Layer 3 of a small transformer language model trained on English Wikipedia (8 layers, counted from 0, width 128).
A neuron's activation on a vector x is GELU(weights . x + bias), where the dot is the dot product.
The model reads these tokens: "B" "y" "str" "ic" "a" ", " "S" "l" "ov" "ak" "i" "a" ". " "In " "200" "5" ", " "th" "is " "gr" "ou" "p" ", "

The vector x that enters this layer's MLP at each token. A number n stands for n times 0.036.
0 "B": 3 -4 21 61 44 -28 66 24 20 30 58 -10 -2 95 -13 -13 0 -32 -13 -27 18 19 -13 13 3 39 1 10 43 -31 16 -81 0 -31 -17 1 12 19 -40 -20 10 -36 -6 2 14 -23 0 39 24 -29 -40 29 22 17 -15 10 4 6 32 -1 -71 24 -14 0 -3 -36 -20 11 -25 -28 18 4 12 7 -9 -18 -1 21 9 -49 -22 22 3 5 -2 -49 -21 8 11 33 -10 10 -14 53 53 33 -20 23 1 -5 -14 -12 -71 -31 -64 8 34 -11 14 -10 -27 21 -6 -31 13 -21 -27 -23 1 -30 -5 11 5 -14 39 -12 7 8
1 "y": -7 -20 12 25 0 -6 88 52 21 13 7 -62 -5 54 36 -2 8 -8 -60 15 0 34 -37 34 30 4 -25 -38 29 -22 38 -88 -15 9 -30 -19 -6 -14 13 -23 1 2 -68 47 -10 -39 -8 62 4 -22 -13 27 19 16 -19 -13 -9 -3 12 -3 -51 26 1 -5 -13 -17 -10 31 2 -14 22 5 25 -49 37 -37 1 22 21 -47 12 12 -33 -4 -34 -6 7 12 41 -5 -19 7 -22 18 20 -9 23 33 -10 -30 -32 3 -24 -34 -47 14 -20 29 -20 -7 -19 -1 -22 18 2 -15 -16 -23 4 12 43 45 29 13 15 31 29 10
2 "str": -8 -30 4 45 -23 -6 53 8 -20 -7 -20 -33 3 31 47 4 18 23 -50 -42 -2 37 -35 30 -9 -6 -16 -29 30 -3 57 -11 8 6 -8 -6 31 7 9 -11 -16 -15 -47 34 4 -27 -12 36 3 10 17 66 -11 36 3 -8 3 7 37 -15 -50 39 1 12 -12 -3 3 8 20 -27 19 19 34 -17 22 -35 -6 43 -30 -59 26 6 -21 -35 -28 -18 -13 2 41 8 22 -13 -26 37 24 -8 27 44 47 -54 -55 -30 -34 -50 -40 37 -8 -20 -21 -16 -53 24 22 -5 -4 -26 -28 1 -3 -20 14 44 5 -55 11 6 31 45
3 "ic": -29 -30 17 39 -23 -10 83 -2 9 1 12 -58 2 10 7 -5 19 -9 -28 17 7 59 -10 -3 5 -45 3 -20 18 3 17 -44 -27 -12 -3 -25 34 -5 19 -22 12 -23 -74 7 -23 -8 -26 61 -22 -2 -12 10 2 10 5 7 15 -18 43 -12 -71 15 -16 -8 -16 -17 15 53 43 13 65 33 8 -9 51 -28 -1 24 -24 -42 22 32 -38 -24 -12 -19 -53 7 46 2 26 3 -42 27 23 -10 9 11 7 -14 -34 -9 -11 -13 -20 -15 32 0 -43 -1 -26 -7 14 21 9 -40 -47 -17 -2 -5 48 53 6 -10 36 0 28 37
4 "a": -11 -39 -13 23 4 -11 81 14 9 10 26 -58 44 11 10 -3 15 8 -33 1 0 30 -46 18 8 -31 -16 -16 10 -27 20 -54 -1 -23 -7 -6 43 4 38 21 5 -24 -45 16 -19 -24 -43 76 -31 -8 10 -1 -11 14 3 17 -15 -23 20 -16 -59 14 -28 27 -20 -12 -1 61 25 -25 15 -28 3 -5 1 -28 6 28 10 -50 38 12 6 6 -17 -2 -26 52 79 -3 17 30 -62 26 12 5 1 25 -38 -17 -27 -4 -1 -6 -32 13 -28 10 -51 -7 -35 7 14 6 -8 -5 -15 -1 -30 53 42 29 -2 -18 -15 -9 44 44
5 ", ": 21 -23 52 63 66 -16 27 32 13 -4 5 -30 -24 56 -42 36 -26 -63 41 -12 -3 25 29 -1 -13 -23 -12 41 22 -42 47 -8 -21 -33 10 -14 35 32 -15 -41 7 -17 21 16 1 -4 -22 37 -5 8 -23 42 -20 -11 -7 18 39 -27 17 -23 -45 38 -19 21 -21 -17 -5 18 17 -23 -21 -12 -2 -9 -23 26 -51 -15 30 -58 -2 -31 6 -26 -9 -27 20 31 24 1 -32 -3 1 54 32 12 -11 1 -12 1 36 35 -48 -25 -51 4 70 -30 11 13 -24 -19 -7 -19 -9 -10 -22 -12 31 -8 -35 -10 -10 2 40 -23 -5 24
6 "S": 3 -41 26 61 20 2 33 41 2 14 -15 -43 -9 33 11 22 -33 -18 -21 -8 13 -1 0 23 -1 -2 -5 -54 11 -18 48 -6 14 -27 3 -26 37 -39 -3 16 -2 -35 -15 33 -35 -54 -46 23 21 -32 -25 -18 -44 38 44 -13 7 3 25 -23 -41 18 -11 32 1 -9 -50 24 17 -17 -25 33 56 2 15 34 -7 -15 -15 -43 22 -10 -5 -1 -6 -10 9 1 56 -21 -13 26 -28 -39 45 -8 -9 9 -13 -22 24 18 -10 -41 -55 11 41 46 33 25 -46 14 -4 25 -49 -16 21 -20 1 48 -17 29 6 -59 -10 21 50 16
7 "l": -24 -36 30 71 16 16 26 51 16 -35 -16 -39 5 56 19 -21 -33 -7 -1 -37 27 -4 3 29 -19 10 -47 -17 21 -23 45 5 8 2 11 -38 -9 -23 -11 2 31 5 13 17 -53 -18 -9 44 -30 17 3 17 -12 16 5 -35 -27 -28 44 -4 -42 35 -13 -3 3 -26 -61 32 37 -14 -25 23 28 -3 39 -18 12 -6 -8 -16 64 38 -25 -32 -5 13 -18 -11 63 -30 23 8 -43 -28 67 11 -7 9 16 -20 -7 4 -13 -22 -56 34 -34 9 4 -9 -32 2 -6 26 -7 -35 40 -12 -12 16 -60 -3 38 -20 20 -2 37 10
8 "ov": -28 -44 3 47 17 7 37 52 32 -5 -22 -25 11 17 8 16 13 34 -6 -7 28 19 7 7 -7 -18 -10 -14 14 -27 60 16 -16 -10 -2 3 21 -10 -13 11 -25 1 -23 -18 -21 -41 2 19 -17 8 23 35 -29 3 24 -36 11 -15 20 -5 -88 -18 -7 -8 -60 -15 -30 51 62 1 -19 23 2 6 -1 20 13 24 -3 -8 42 65 -62 -1 1 -36 -24 -22 51 -32 6 6 -53 -12 56 10 39 25 17 -49 35 -35 -19 2 -45 -4 -16 24 3 -9 -14 -21 11 11 -42 -27 -11 16 3 16 -19 30 -2 -34 19 -7 71 -39
9 "ak": -5 -50 10 46 25 10 45 28 13 15 -2 -48 45 8 -6 8 15 35 -5 3 20 66 15 -11 -6 -5 -49 12 49 -49 53 1 -5 -4 11 -20 -20 -7 5 -15 -19 -16 -39 5 -24 -27 -11 36 2 3 -2 3 -15 19 29 0 0 -33 -29 -11 -52 22 -22 -26 -28 -12 6 30 60 21 11 7 19 -4 12 -15 16 1 17 -33 56 56 -33 -35 -39 -10 -7 15 74 -32 4 19 -60 -26 58 1 7 25 -25 -28 -18 14 -34 24 -53 -9 -17 48 -3 -10 -15 -14 5 2 -49 -4 -17 -8 -15 12 30 22 16 -44 -22 -41 46 4
10 "i": 2 -33 5 48 -4 0 42 13 -30 -11 -5 -27 2 -19 26 43 12 16 -14 30 35 55 -14 -4 -24 2 -38 0 20 -55 51 -1 -20 -4 -17 -3 -7 -4 28 -6 2 10 -40 23 -27 -2 -26 59 -15 17 23 -8 -16 58 -23 -20 -12 0 27 -26 -88 11 -32 0 -24 -6 -44 27 52 2 0 2 49 -22 25 -19 -14 -19 -13 -38 31 37 -39 -30 -39 -1 -21 6 77 -26 31 7 -68 22 3 3 -5 12 -39 -10 10 13 14 18 -50 6 -2 14 -24 14 -23 41 -8 26 -8 -17 -17 3 -19 14 27 35 -9 -8 1 -21 73 4
11 "a": -1 -54 -8 28 -4 -8 59 6 -11 20 26 -25 38 -4 11 -3 -9 21 1 -2 22 42 -32 8 -21 -27 -31 10 14 -39 28 -28 2 -24 -8 1 19 -8 48 12 11 -9 -31 26 2 -19 -34 63 -25 14 25 -24 -22 34 15 20 -23 -39 8 -25 -69 19 -33 16 -37 -7 -18 42 49 -5 -1 -21 2 -8 5 -2 -20 -2 3 -51 55 22 7 -8 -21 4 -35 55 79 -18 7 30 -59 11 11 8 1 13 -47 -35 6 12 15 -6 -48 19 -30 20 -43 3 -33 9 7 21 -19 1 -14 12 -37 69 29 20 -10 -24 -28 -19 45 42
12 ". ": 31 -22 25 61 40 6 -7 45 8 -5 -5 -10 -12 42 -8 25 -18 -43 23 -3 -14 -11 32 -13 16 -18 -18 34 44 -34 41 -22 -41 -38 45 -31 20 -9 16 -19 14 -2 21 4 -6 -22 -25 73 -9 -1 -13 1 -7 8 5 27 36 -39 29 -37 -60 7 16 18 -43 -13 3 6 21 -21 -18 -20 23 -9 -2 30 -50 3 -3 -74 -2 7 -6 -17 -46 -11 8 19 32 4 -55 7 -7 53 27 20 -10 30 -64 -12 3 2 -25 -47 -26 17 56 -46 -20 -1 -35 -17 -8 1 15 25 8 -9 -8 7 8 5 -30 -12 42 -2 20 72
13 "In ": -4 -30 26 59 32 -7 -27 41 14 15 -12 -8 -36 40 -27 3 -9 -22 28 17 14 0 35 -9 -8 -10 19 16 25 -15 32 -63 -1 -8 1 -6 39 10 -37 -23 -15 8 -14 11 19 1 -40 40 38 -36 -61 35 -51 -2 1 -1 18 -29 -9 -5 -55 -22 12 33 -14 -16 -3 15 14 -26 9 -25 23 27 45 1 -27 14 -4 -2 7 3 -23 -25 -5 -33 14 8 72 -18 -74 8 16 18 -18 40 12 -4 -3 -1 14 28 10 -74 -56 10 74 -36 7 0 -9 9 36 17 -53 -14 -26 -40 6 11 29 19 -19 -16 -26 31 41 24
14 "200": -6 21 15 24 -15 -46 22 21 6 -6 -30 -19 2 29 6 -17 2 45 -30 -6 16 -8 -10 25 -8 -10 -59 27 77 -55 70 -23 7 -24 -29 -4 10 -2 -21 -16 18 -4 5 -2 -38 -21 -7 61 38 1 -47 -19 -52 51 45 -16 23 -40 -6 11 -34 19 -3 -14 -13 -55 -15 15 -21 -36 53 8 19 -12 55 9 -2 8 13 -26 -8 -5 1 -22 -2 -21 -24 24 12 -3 -29 38 21 21 35 -2 6 29 11 -3 7 46 4 -37 -50 3 28 -51 8 11 -6 43 -15 -3 -30 -32 -58 35 -8 -26 48 -1 -24 -11 35 3 28 24
15 "5": 5 0 6 36 -33 -26 30 6 3 -19 -19 -9 -6 0 3 -9 21 30 -11 34 27 17 -7 32 0 -24 -86 -10 34 -37 43 -4 -1 -37 -10 27 8 13 -10 -7 20 17 2 3 -33 -7 -26 87 -8 -37 -30 -12 -28 69 34 -4 16 -9 16 -4 -42 21 -26 10 -46 -46 -29 35 -12 -39 35 15 19 -24 55 17 -10 11 5 -45 5 -22 20 -3 -51 -20 -5 28 20 9 -20 28 -9 47 10 -5 21 67 -24 -12 20 40 14 -22 -19 5 20 -26 -32 -13 -30 26 17 31 0 -31 -37 14 -15 -14 60 3 -53 -26 32 -31 22 -18
16 ", ": 2 -14 54 59 35 -33 -3 53 21 29 -39 -24 -12 39 -12 29 -20 -37 27 16 -2 2 30 -6 -23 -14 -43 -3 40 -45 46 -19 13 -24 -5 -12 47 -2 -5 -18 19 23 17 10 16 -8 -31 67 13 -5 -51 9 -51 38 32 14 21 -23 -17 -18 -35 18 -23 12 -44 -25 -18 41 4 -18 -6 -12 -5 -20 4 -5 -11 -19 12 -63 -3 3 6 -32 -54 -51 34 19 20 18 -65 33 0 57 7 9 -2 18 -13 -6 13 32 7 -44 -21 0 73 -15 22 -9 -25 -15 11 14 -1 -14 -7 -37 15 16 11 -9 -36 -17 41 -18 -5 36
17 "th": -4 -34 27 56 -17 -1 17 44 -2 14 -17 -5 -31 39 -3 -7 -25 -1 -8 -8 -2 -13 -15 23 9 24 -58 -15 18 -42 39 -51 20 -10 6 -31 27 -19 -26 -17 35 21 -9 29 -5 -29 -11 83 -21 -14 -67 29 -37 50 16 -22 51 -23 -22 -4 -64 10 11 12 -21 8 -36 25 -10 -2 -6 -14 12 -13 27 26 -8 -12 -27 -6 -18 14 -30 -24 -29 -27 37 19 46 9 -57 -5 -38 -11 35 21 30 4 -10 -49 10 28 -25 -24 -38 13 38 29 -22 22 37 51 18 15 -21 -15 5 39 10 -19 3 32 -24 9 43 -13 -24 45
18 "is ": 18 -13 54 70 -6 2 -1 42 16 17 -42 -38 19 6 -40 -10 -36 -17 9 19 33 -2 -24 27 -3 -35 -8 -10 22 12 42 -59 12 -7 -19 14 -4 29 -13 -41 17 22 -39 -8 -28 21 -8 42 -30 10 11 22 -45 54 -11 -23 48 -11 -55 7 -32 18 -28 -1 -4 9 5 21 24 -28 0 20 6 -4 2 -1 -10 -16 -6 -62 -8 3 21 -17 -58 -2 22 9 78 -30 -38 -26 -19 55 12 -1 11 7 4 -11 19 -7 -26 -28 -45 12 34 28 23 -41 8 24 43 -9 10 -35 -17 -11 20 -2 36 68 -20 -18 25 19 -49 -17
19 "gr": -18 -41 -5 48 14 -38 20 28 11 -6 -9 -3 -10 -10 11 8 -28 -11 -9 -18 0 13 -16 16 20 -3 -13 -19 32 -19 22 -12 20 25 -25 6 43 -24 6 -4 27 -51 -27 27 -42 -1 -14 46 -21 24 -47 43 5 60 0 -25 67 -8 19 -1 -66 28 -14 -29 -25 3 -5 -19 -21 -11 33 37 34 -19 27 11 -1 25 -38 -60 29 16 -15 -46 -28 -60 14 -3 52 3 1 -6 16 19 22 -10 8 -2 0 17 2 11 12 -88 -33 45 -9 -12 -5 -33 -23 34 35 -11 -24 -22 -12 46 26 -40 -13 49 11 7 23 -7 -23 55
20 "ou": -34 -42 13 16 -7 -17 42 20 17 -13 -21 -45 30 7 -16 -31 1 -9 -50 25 15 -1 -6 39 6 -29 -10 -1 11 -16 34 -59 24 -25 -34 5 35 4 22 -10 -1 -57 -39 -10 7 -21 -33 49 -40 -1 -21 23 -38 45 -33 -26 36 -34 -1 17 -60 10 -53 -15 -68 -41 -1 16 -3 4 23 31 -24 1 34 -2 17 43 -3 -58 -4 6 1 -6 -31 11 1 29 51 4 35 2 -27 34 67 24 13 21 12 28 39 5 -1 -33 4 5 -4 9 -50 5 28 40 37 11 15 -12 16 -34 45 -28 -11 44 -9 15 27 -3 -6 11
21 "p": -34 -80 40 58 -16 -7 18 9 -24 1 5 -53 33 -5 -7 3 15 17 -24 -11 -38 -5 0 26 19 -18 -13 -24 31 -11 51 -37 -13 -26 16 -32 47 -23 -16 11 7 -41 -21 34 -50 17 -22 47 -43 -9 -6 33 12 21 39 -32 -4 14 0 13 -60 -1 -20 1 -23 -16 6 31 14 -23 22 9 -1 28 8 -20 -3 49 -16 -21 -25 13 5 -28 1 -4 -20 -30 60 1 19 32 -26 65 5 -18 -2 -16 -2 35 35 42 25 -48 -41 23 -7 24 -13 -33 -48 21 33 42 3 -20 -14 27 11 -3 -3 39 -27 -4 16 -51 5 44
22 ", ": -25 -31 62 46 38 -11 16 62 -4 12 -20 -52 -1 48 -20 29 -33 -41 20 -4 -4 -5 41 -3 1 -31 -21 -3 29 -46 37 -4 1 -31 6 -15 49 -20 13 -13 21 17 -10 -7 6 -1 -46 39 0 8 -37 20 -46 21 13 10 32 -28 -4 -13 -56 23 -25 14 -40 -37 -15 39 30 -5 12 -8 -4 -14 -12 -14 -10 -3 37 -80 4 8 9 -18 -32 -53 50 -11 42 -5 -54 29 3 33 21 1 8 11 -19 6 25 40 13 -49 -13 8 75 3 21 9 -36 4 16 4 0 -17 -13 -36 18 -1 -32 -2 -22 3 40 0 -18 24

Each question shows the input weights of one neuron of the MLP. A number n stands for n times 0.0072.

n253 (bias -0.116): 34 -30 39 -24 3 10 -8 5 35 31 -31 -18 -7 -13 22 35 -42 -4 32 31 35 35 -40 20 -9 -6 -8 9 -14 -16 0 -21 17 -47 24 -17 -2 -4 17 -11 -4 9 -15 -21 28 18 -34 -16 29 -44 8 3 17 29 6 -7 27 38 -13 -6 69 7 1 15 -13 29 12 39 -42 31 -55 -16 18 -28 -10 -7 -10 -25 -4 14 -9 -1 19 9 15 -9 -8 5 23 1 2 20 9 -13 39 -2 3 -24 9 12 -25 -15 -8 -7 49 2 -3 -24 16 -9 -8 -21 1 -26 -3 3 -5 10 10 -36 -6 -4 -25 -31 19 -25 -57 30
Its three highest activations, in order, are on tokens 16 ", ", 18 "is ", 5 ", "

n487 (bias -0.099): -39 13 -11 -52 -20 2 2 4 3 -7 43 22 46 24 -31 10 -17 4 -19 -15 -45 -26 20 14 -4 0 -25 19 30 19 -19 12 8 17 30 -13 -29 5 21 8 27 -25 -5 42 40 7 -6 30 -4 -42 -13 -6 -15 -34 -14 -13 -9 12 -4 -24 4 -4 10 -47 -44 5 12 -2 -6 -17 13 -10 22 -9 -34 6 7 -11 21 23 28 0 -25 -14 39 38 -46 12 -2 -3 -12 4 -3 0 -15 -10 -24 14 9 -19 23 28 -8 1 24 9 -13 -7 -9 12 22 26 -10 -8 -31 11 -30 11 -4 57 -6 -20 -15 3 -17 46 11 11
On which token does it fire most, and how strongly? 11 "a", at about 1.3

n321 (bias -0.084): -12 -8 -3 -27 -31 -46 3 -15 -15 20 29 7 31 1 -11 20 -17 21 13 27 36 2 -1 -20 -3 13 19 20 0 -34 4 -1 11 6 51 -2 -1 -25 29 -2 -25 22 28 -9 11 -3 8 16 10 28 5 -14 17 15 27 -16 8 -32 13 28 -49 9 -7 20 -32 -16 23 -20 -15 12 24 -43 -35 -13 -7 13 -19 -15 34 -1 -2 -8 23 9 -14 -13 -19 13 -54 42 23 -17 -4 21 -8 -14 -4 29 -5 6 -40 -17 29 17 -5 -4 20 18 -27 10 -49 -56 -26 7 21 22 39 4 21 35 -20 -27 -13 -19 -24 -20 4 17
On which token does it fire most? 11 "a"

n108 (bias -0.088): 24 37 39 -8 1 17 2 10 -5 9 14 -21 3 17 -10 -16 -17 -10 -1 27 18 -33 -31 23 24 26 19 -1 18 -4 -63 16 -41 27 -61 27 -5 -1 -25 -7 3 34 28 -2 -14 -11 -20 2 -13 -5 -15 -1 11 7 12 4 -7 12 -15 -18 -3 26 -19 22 -12 -49 -7 54 -7 42 0 -14 -44 6 5 16 22 1 29 5 -33 -12 16 -6 8 18 2 -19 1 -4 -13 -19 -7 0 -51 37 9 -7 -31 -5 13 14 6 21 7 -28 16 -21 -1 -13 10 -10 30 -17 7 8 -3 40 -15 -15 -13 5 3 4 -5 12 -2 -22
Its three highest activations, in order, are on tokens 18 "is ", 15 "5", 22 ", "

n49 (bias -0.081): -32 39 4 -12 17 16 26 -18 35 -10 -24 14 -22 16 0 11 16 25 2 8 9 -50 26 49 -10 -17 -7 42 -7 -20 34 -6 21 -15 17 -10 -74 5 -14 -6 -11 -23 22 11 -18 -19 -6 -17 -6 -8 -13 11 -5 -8 21 -8 14 -12 -21 5 -18 -34 24 4 45 -6 -3 -30 -6 7 11 -22 -33 5 32 -27 -3 -11 -8 67 -16 3 -17 30 9 -13 13 3 -9 6 -8 -4 8 -19 7 31 1 3 19 0 -23 1 23 7 -6 10 38 4 -15 12 -32 18 -26 -1 19 -13 -12 -27 28 -2 -28 29 -28 -4 14 -17 -49 -1
Its three highest activations, in order, are on tokens 14 "200", 17 "th", 13 "In "

n263 (bias -0.048): 0 29 2 -12 -36 5 -6 -18 -47 12 -10 -20 -20 -7 7 13 11 5 -14 2 -35 27 -32 -18 6 -12 38 -23 19 9 -15 -10 -2 -19 45 32 11 11 8 20 0 -15 0 -6 -9 19 -5 38 -24 -28 -21 -11 2 15 -33 26 -5 15 7 2 -33 15 13 18 35 -11 21 -8 13 -1 -4 17 -14 17 2 23 -10 12 -13 -12 -9 -35 -18 -19 0 22 3 -13 -25 -1 23 16 -31 -4 19 -1 -23 14 16 -14 -14 10 -6 28 25 26 -13 15 31 -5 22 -16 -30 -17 -9 -18 -9 6 20 30 11 22 -7 -9 -16 1 -4 26
On which token does it fire most, and how strongly? 3 "ic", at about 2.3

n142 (bias -0.097): 6 -1 14 0 -32 -17 -3 -23 25 5 12 29 9 -30 39 -2 -26 -29 -7 -24 5 -17 23 -24 -20 15 19 -25 -6 -28 -29 39 -37 -10 2 45 2 47 -2 -1 -5 -11 -3 1 -9 -11 -24 -6 -31 13 8 7 1 -15 -20 20 14 -35 -48 8 -17 19 22 26 -5 19 10 20 -6 24 -24 -3 12 -20 9 -10 -27 16 -30 0 22 15 1 -7 -6 4 -37 30 1 -34 3 41 42 13 43 11 10 -7 16 -11 15 15 16 36 -16 10 -29 -23 6 30 9 -1 -33 17 -24 20 15 -2 -16 26 6 24 -6 19 -7 -36 32 -20
On which token does it fire most? 11 "a"

n123 (bias -0.125): 23 58 -11 24 -14 -21 33 18 -25 -5 15 36 -11 3 -14 10 -21 -1 -10 -2 24 -12 14 -1 -1 15 -31 26 -13 22 -41 -27 14 19 -15 -42 -27 1 16 -31 73 27 -37 -12 50 20 -3 15 12 -19 -20 -21 -17 -32 10 -7 18 -16 22 -13 11 25 -39 -5 6 3 1 23 -1 20 63 6 -3 -33 5 18 22 -10 -15 30 -8 17 20 -16 34 17 -27 -43 -37 9 -5 -19 -17 -7 4 2 -3 4 -27 14 10 -28 -28 -11 29 -6 -7 -33 18 -9 5 15 30 6 -11 -45 -12 -23 -1 50 12 4 1 -11 22 1 -24 -7
Its two highest activations, in order, are on tokens 3 "ic", 0 "B"

n304 (bias -0.135): 35 18 23 11 -20 -18 5 -10 9 45 20 13 -4 3 44 -26 -3 10 31 7 20 6 5 -67 -8 0 18 2 6 2 8 33 -3 -3 -2 13 10 -26 17 -26 8 -17 44 22 1 1 -18 -2 -37 -60 -27 3 -15 39 -19 16 24 15 -13 -32 54 -19 -15 -4 -32 29 -9 -32 -16 19 12 -31 -8 -21 11 -12 -41 -38 12 -18 0 -25 26 -30 -1 4 12 6 10 21 3 1 23 -4 -23 1 -8 26 -20 -29 -14 23 21 -1 18 -6 5 16 -3 -1 16 -18 -36 10 -3 -12 12 30 -33 11 10 -24 -39 22 50 -12 1 16
On which token does it fire most? 16 ", "

n422 (bias -0.087): -14 47 -7 20 0 -25 -18 -3 2 16 -19 25 34 -16 7 17 -28 -42 -26 12 -4 -12 -17 3 -20 48 -3 38 0 -40 0 4 -3 11 -26 0 -14 -19 -26 -13 15 18 -17 16 46 18 34 15 -45 3 -12 31 -3 17 -9 0 4 -25 -12 -30 10 4 27 0 31 10 -36 31 -35 20 -13 -22 -2 29 27 15 -19 -13 0 41 -20 19 37 23 -25 -13 -20 -42 -37 -22 19 -1 -13 0 31 3 -22 -7 -13 10 47 2 -27 -3 -15 11 -41 -9 0 1 -6 4 12 -35 -18 -19 14 -3 8 24 1 9 5 34 -20 19 -15 24
Its three highest activations, in order, are on tokens 17 "th", 0 "B", 7 "l"

n226 (bias -0.073): -17 26 -35 25 -33 6 -9 6 -18 25 -40 -8 34 -11 -13 -8 21 -25 -6 -14 -18 32 -2 -28 -6 42 43 4 26 7 -10 -16 -3 -2 28 -44 -32 -41 -31 -26 66 -5 18 35 -4 37 -28 21 18 -2 3 17 -31 -5 2 21 -6 23 -6 24 3 -11 -11 14 -9 -27 21 -24 -15 7 -2 18 2 20 -2 -24 -20 -7 -28 28 -47 -18 8 0 21 -19 4 -2 -17 20 13 -21 27 30 -13 -18 19 16 -10 -16 26 5 -15 -5 -9 8 28 5 8 9 22 14 -25 -8 -15 19 15 13 -7 32 4 16 15 -25 -18 10 -12 -26
On which token does it fire most? 13 "In "

n278 (bias -0.073): 15 -29 -4 -20 -9 -13 -6 8 -25 -9 14 -24 -37 2 13 14 -2 -14 9 16 -2 37 -10 13 -3 7 -5 -10 -20 6 -30 28 8 17 7 -16 -11 1 -1 16 -27 23 -18 35 18 20 24 -33 -21 -11 -27 -9 11 10 -20 26 19 28 17 1 7 -13 10 -9 -3 -13 14 17 2 9 8 20 5 -24 3 6 33 -16 30 6 8 -5 1 -4 -24 -10 17 -16 -16 -25 -13 -40 19 0 -2 34 -12 33 11 35 6 -18 34 4 -43 -7 -27 -12 -9 15 -30 -24 -10 26 -12 -12 -35 -46 15 57 -19 -43 0 17 27 7 15 43
Its two highest activations, in order, are on tokens 1 "y", 22 ", "

n241 (bias -0.077): 19 19 5 1 24 -22 20 37 -5 14 -54 -22 6 9 -12 16 12 6 2 2 19 -29 7 17 -22 -31 4 -7 -43 23 -9 -7 31 30 -29 55 30 -8 -23 2 -12 -24 3 15 18 40 16 -33 -6 4 -26 -21 -51 16 -4 30 -3 26 23 -2 -2 -7 4 -35 -10 -20 10 22 -9 21 24 -1 -27 3 -18 -6 -1 -36 -15 4 24 -9 20 -17 -14 30 0 20 18 9 -8 21 -4 24 -13 -23 30 -4 -30 19 1 -28 -21 30 -4 -7 -5 -18 -21 -3 -11 -14 -9 -46 38 -13 32 19 29 14 -10 -22 -5 27 -29 -7 -29 -13
Its two highest activations, in order, are on tokens 18 "is ", 20 "ou"

n320 (bias -0.098): -16 29 -26 6 13 -35 -5 1 -5 42 -18 2 -75 -2 17 7 -1 38 49 -8 -8 -4 29 7 -6 -10 8 38 -18 12 -53 45 -8 -11 2 -44 36 30 -23 17 20 1 19 -40 42 13 7 9 35 -38 -1 -27 12 -21 -14 12 3 -53 19 33 17 8 -5 12 19 7 29 35 42 4 6 -29 6 -1 -3 -1 2 0 22 2 -21 -17 -12 -1 3 -30 8 8 25 7 -13 -8 -3 -43 6 21 12 17 24 -64 -25 -19 -13 -21 4 -8 -14 -31 -35 -27 2 3 4 1 -25 3 29 -31 26 -20 -13 -10 51 8 -26 29 11 -16
On which token does it fire most? 13 "In "

n165 (bias -0.081): -2 13 28 15 12 37 -21 -23 12 2 30 -1 10 -30 14 -10 -7 -3 -3 -8 -14 -12 -16 23 -22 -20 4 -37 40 3 -25 15 -40 28 -11 -19 9 19 -18 -10 9 -36 -8 44 10 -15 22 15 24 -7 -4 11 -3 -18 -9 -10 -26 -29 -4 9 29 -1 -5 -22 -14 19 -33 1 3 4 3 -5 -11 -35 27 28 23 -13 -15 42 12 -9 17 16 -29 -39 -6 19 -13 -12 -10 -19 -8 2 -18 0 -15 21 25 -11 2 38 26 -2 -33 24 3 25 9 28 7 54 6 -4 4 12 -24 0 7 7 -17 -49 -8 9 5 -1 -41 -5
On which token does it fire most? 17 "th"

n38 (bias -0.056): 47 -34 -2 8 -20 -24 21 -5 -23 -18 -9 49 23 -25 -2 3 7 10 24 14 8 -13 -9 -21 -7 -7 -13 6 -2 -14 -7 9 -4 21 -41 14 19 -11 17 -30 16 3 12 -7 7 13 16 -10 -23 -2 44 -10 -3 -3 -27 7 2 -8 -35 10 4 -7 8 3 8 5 -12 15 0 62 22 3 -13 24 -2 5 -9 22 1 11 27 -35 -24 18 13 40 -3 7 13 -9 2 16 -19 23 6 1 -11 3 6 -21 20 15 4 -12 15 15 -9 9 -11 -38 -32 -14 -17 -25 17 12 -7 -21 -12 -1 23 -13 -13 -29 -22 -11 2 -11
On which token does it fire most, and how strongly? 11 "a", at about 2.5

n302 (bias -0.103): -21 28 -36 -27 -3 1 10 -17 -36 -10 -6 10 18 22 -24 6 -19 -30 27 14 -19 -27 23 -1 -8 28 25 6 23 -5 -5 -32 21 -54 -4 -12 -26 1 19 25 5 25 -27 -9 23 -17 -4 19 -1 -13 27 -26 9 -36 19 21 6 -11 -7 6 9 5 7 33 -26 -2 -1 9 -45 -47 11 -36 -9 -1 11 -7 8 36 -20 2 -26 -13 -2 15 28 11 -14 -7 -11 22 9 -46 -8 14 2 17 11 -10 -3 -24 10 -43 21 -11 10 1 4 -1 10 41 -3 -6 -5 18 -4 37 -4 11 21 54 -2 -19 5 18 -4 -2 44 -3
On which token does it fire most? 4 "a"

n228 (bias -0.044): 15 -2 38 -4 25 6 -17 1 11 21 -8 -38 -24 -20 49 -17 -25 4 16 9 7 -9 -21 -20 11 16 -48 -24 -20 12 -1 -5 -1 24 -8 1 6 -12 12 -21 -17 -62 -15 10 55 10 -24 7 -13 -24 -3 -11 2 -8 24 16 -8 -18 8 33 -2 -54 -16 18 18 1 25 38 -5 -25 17 13 4 -12 -24 -11 -5 -10 -5 16 -6 -11 25 3 2 0 -2 -1 -31 -30 -5 3 2 13 -18 -7 22 4 10 -39 2 -12 10 16 -15 28 -14 11 -18 -16 11 34 -45 -24 16 25 -24 13 23 8 11 -10 2 2 23 34 18 17
On which token does it fire most, and how strongly? 1 "y", at about 1.8

n87 (bias -0.098): 10 13 16 25 31 3 19 13 -5 8 -28 -5 10 -15 -9 -8 32 -8 1 -22 -17 -19 15 4 -28 69 4 -13 6 7 -17 4 14 33 -2 -9 18 43 9 -42 13 -8 14 -36 -13 4 1 -38 -21 -6 10 -4 15 -28 -25 -9 0 -9 -7 -29 4 -24 3 38 20 -11 -9 8 32 -40 1 -10 -2 1 1 -47 16 -13 -5 8 24 -6 2 -28 22 -28 28 -7 -13 11 32 -16 24 -23 33 -23 -15 -16 8 -25 10 3 34 -46 -9 4 6 -22 -8 -5 -10 3 -11 8 22 -20 65 24 -39 49 5 -10 -6 9 -12 -17 2 3
On which token does it fire most? 7 "l"

n503 (bias -0.071): -2 -30 14 6 -40 14 -10 -19 -30 -12 -10 -3 -40 10 12 -1 -47 -5 17 6 -2 28 6 -20 16 19 20 -3 -31 17 -26 -13 -22 18 6 -11 -22 24 -8 8 24 -12 -21 -7 6 8 -21 15 -2 13 -38 -44 3 -33 22 43 20 9 19 24 7 -17 6 -10 -20 -3 9 14 -10 20 -18 -1 53 -13 -4 19 7 15 -31 16 43 -4 -15 -1 -23 7 -28 -16 -7 35 -10 1 20 8 -29 18 -16 7 10 -33 -59 44 37 14 -3 19 14 13 20 22 -18 2 -21 -31 -12 -11 -11 4 2 10 -1 -42 28 28 22 -30 18 14
On which token does it fire most, and how strongly? 3 "ic", at about 1.1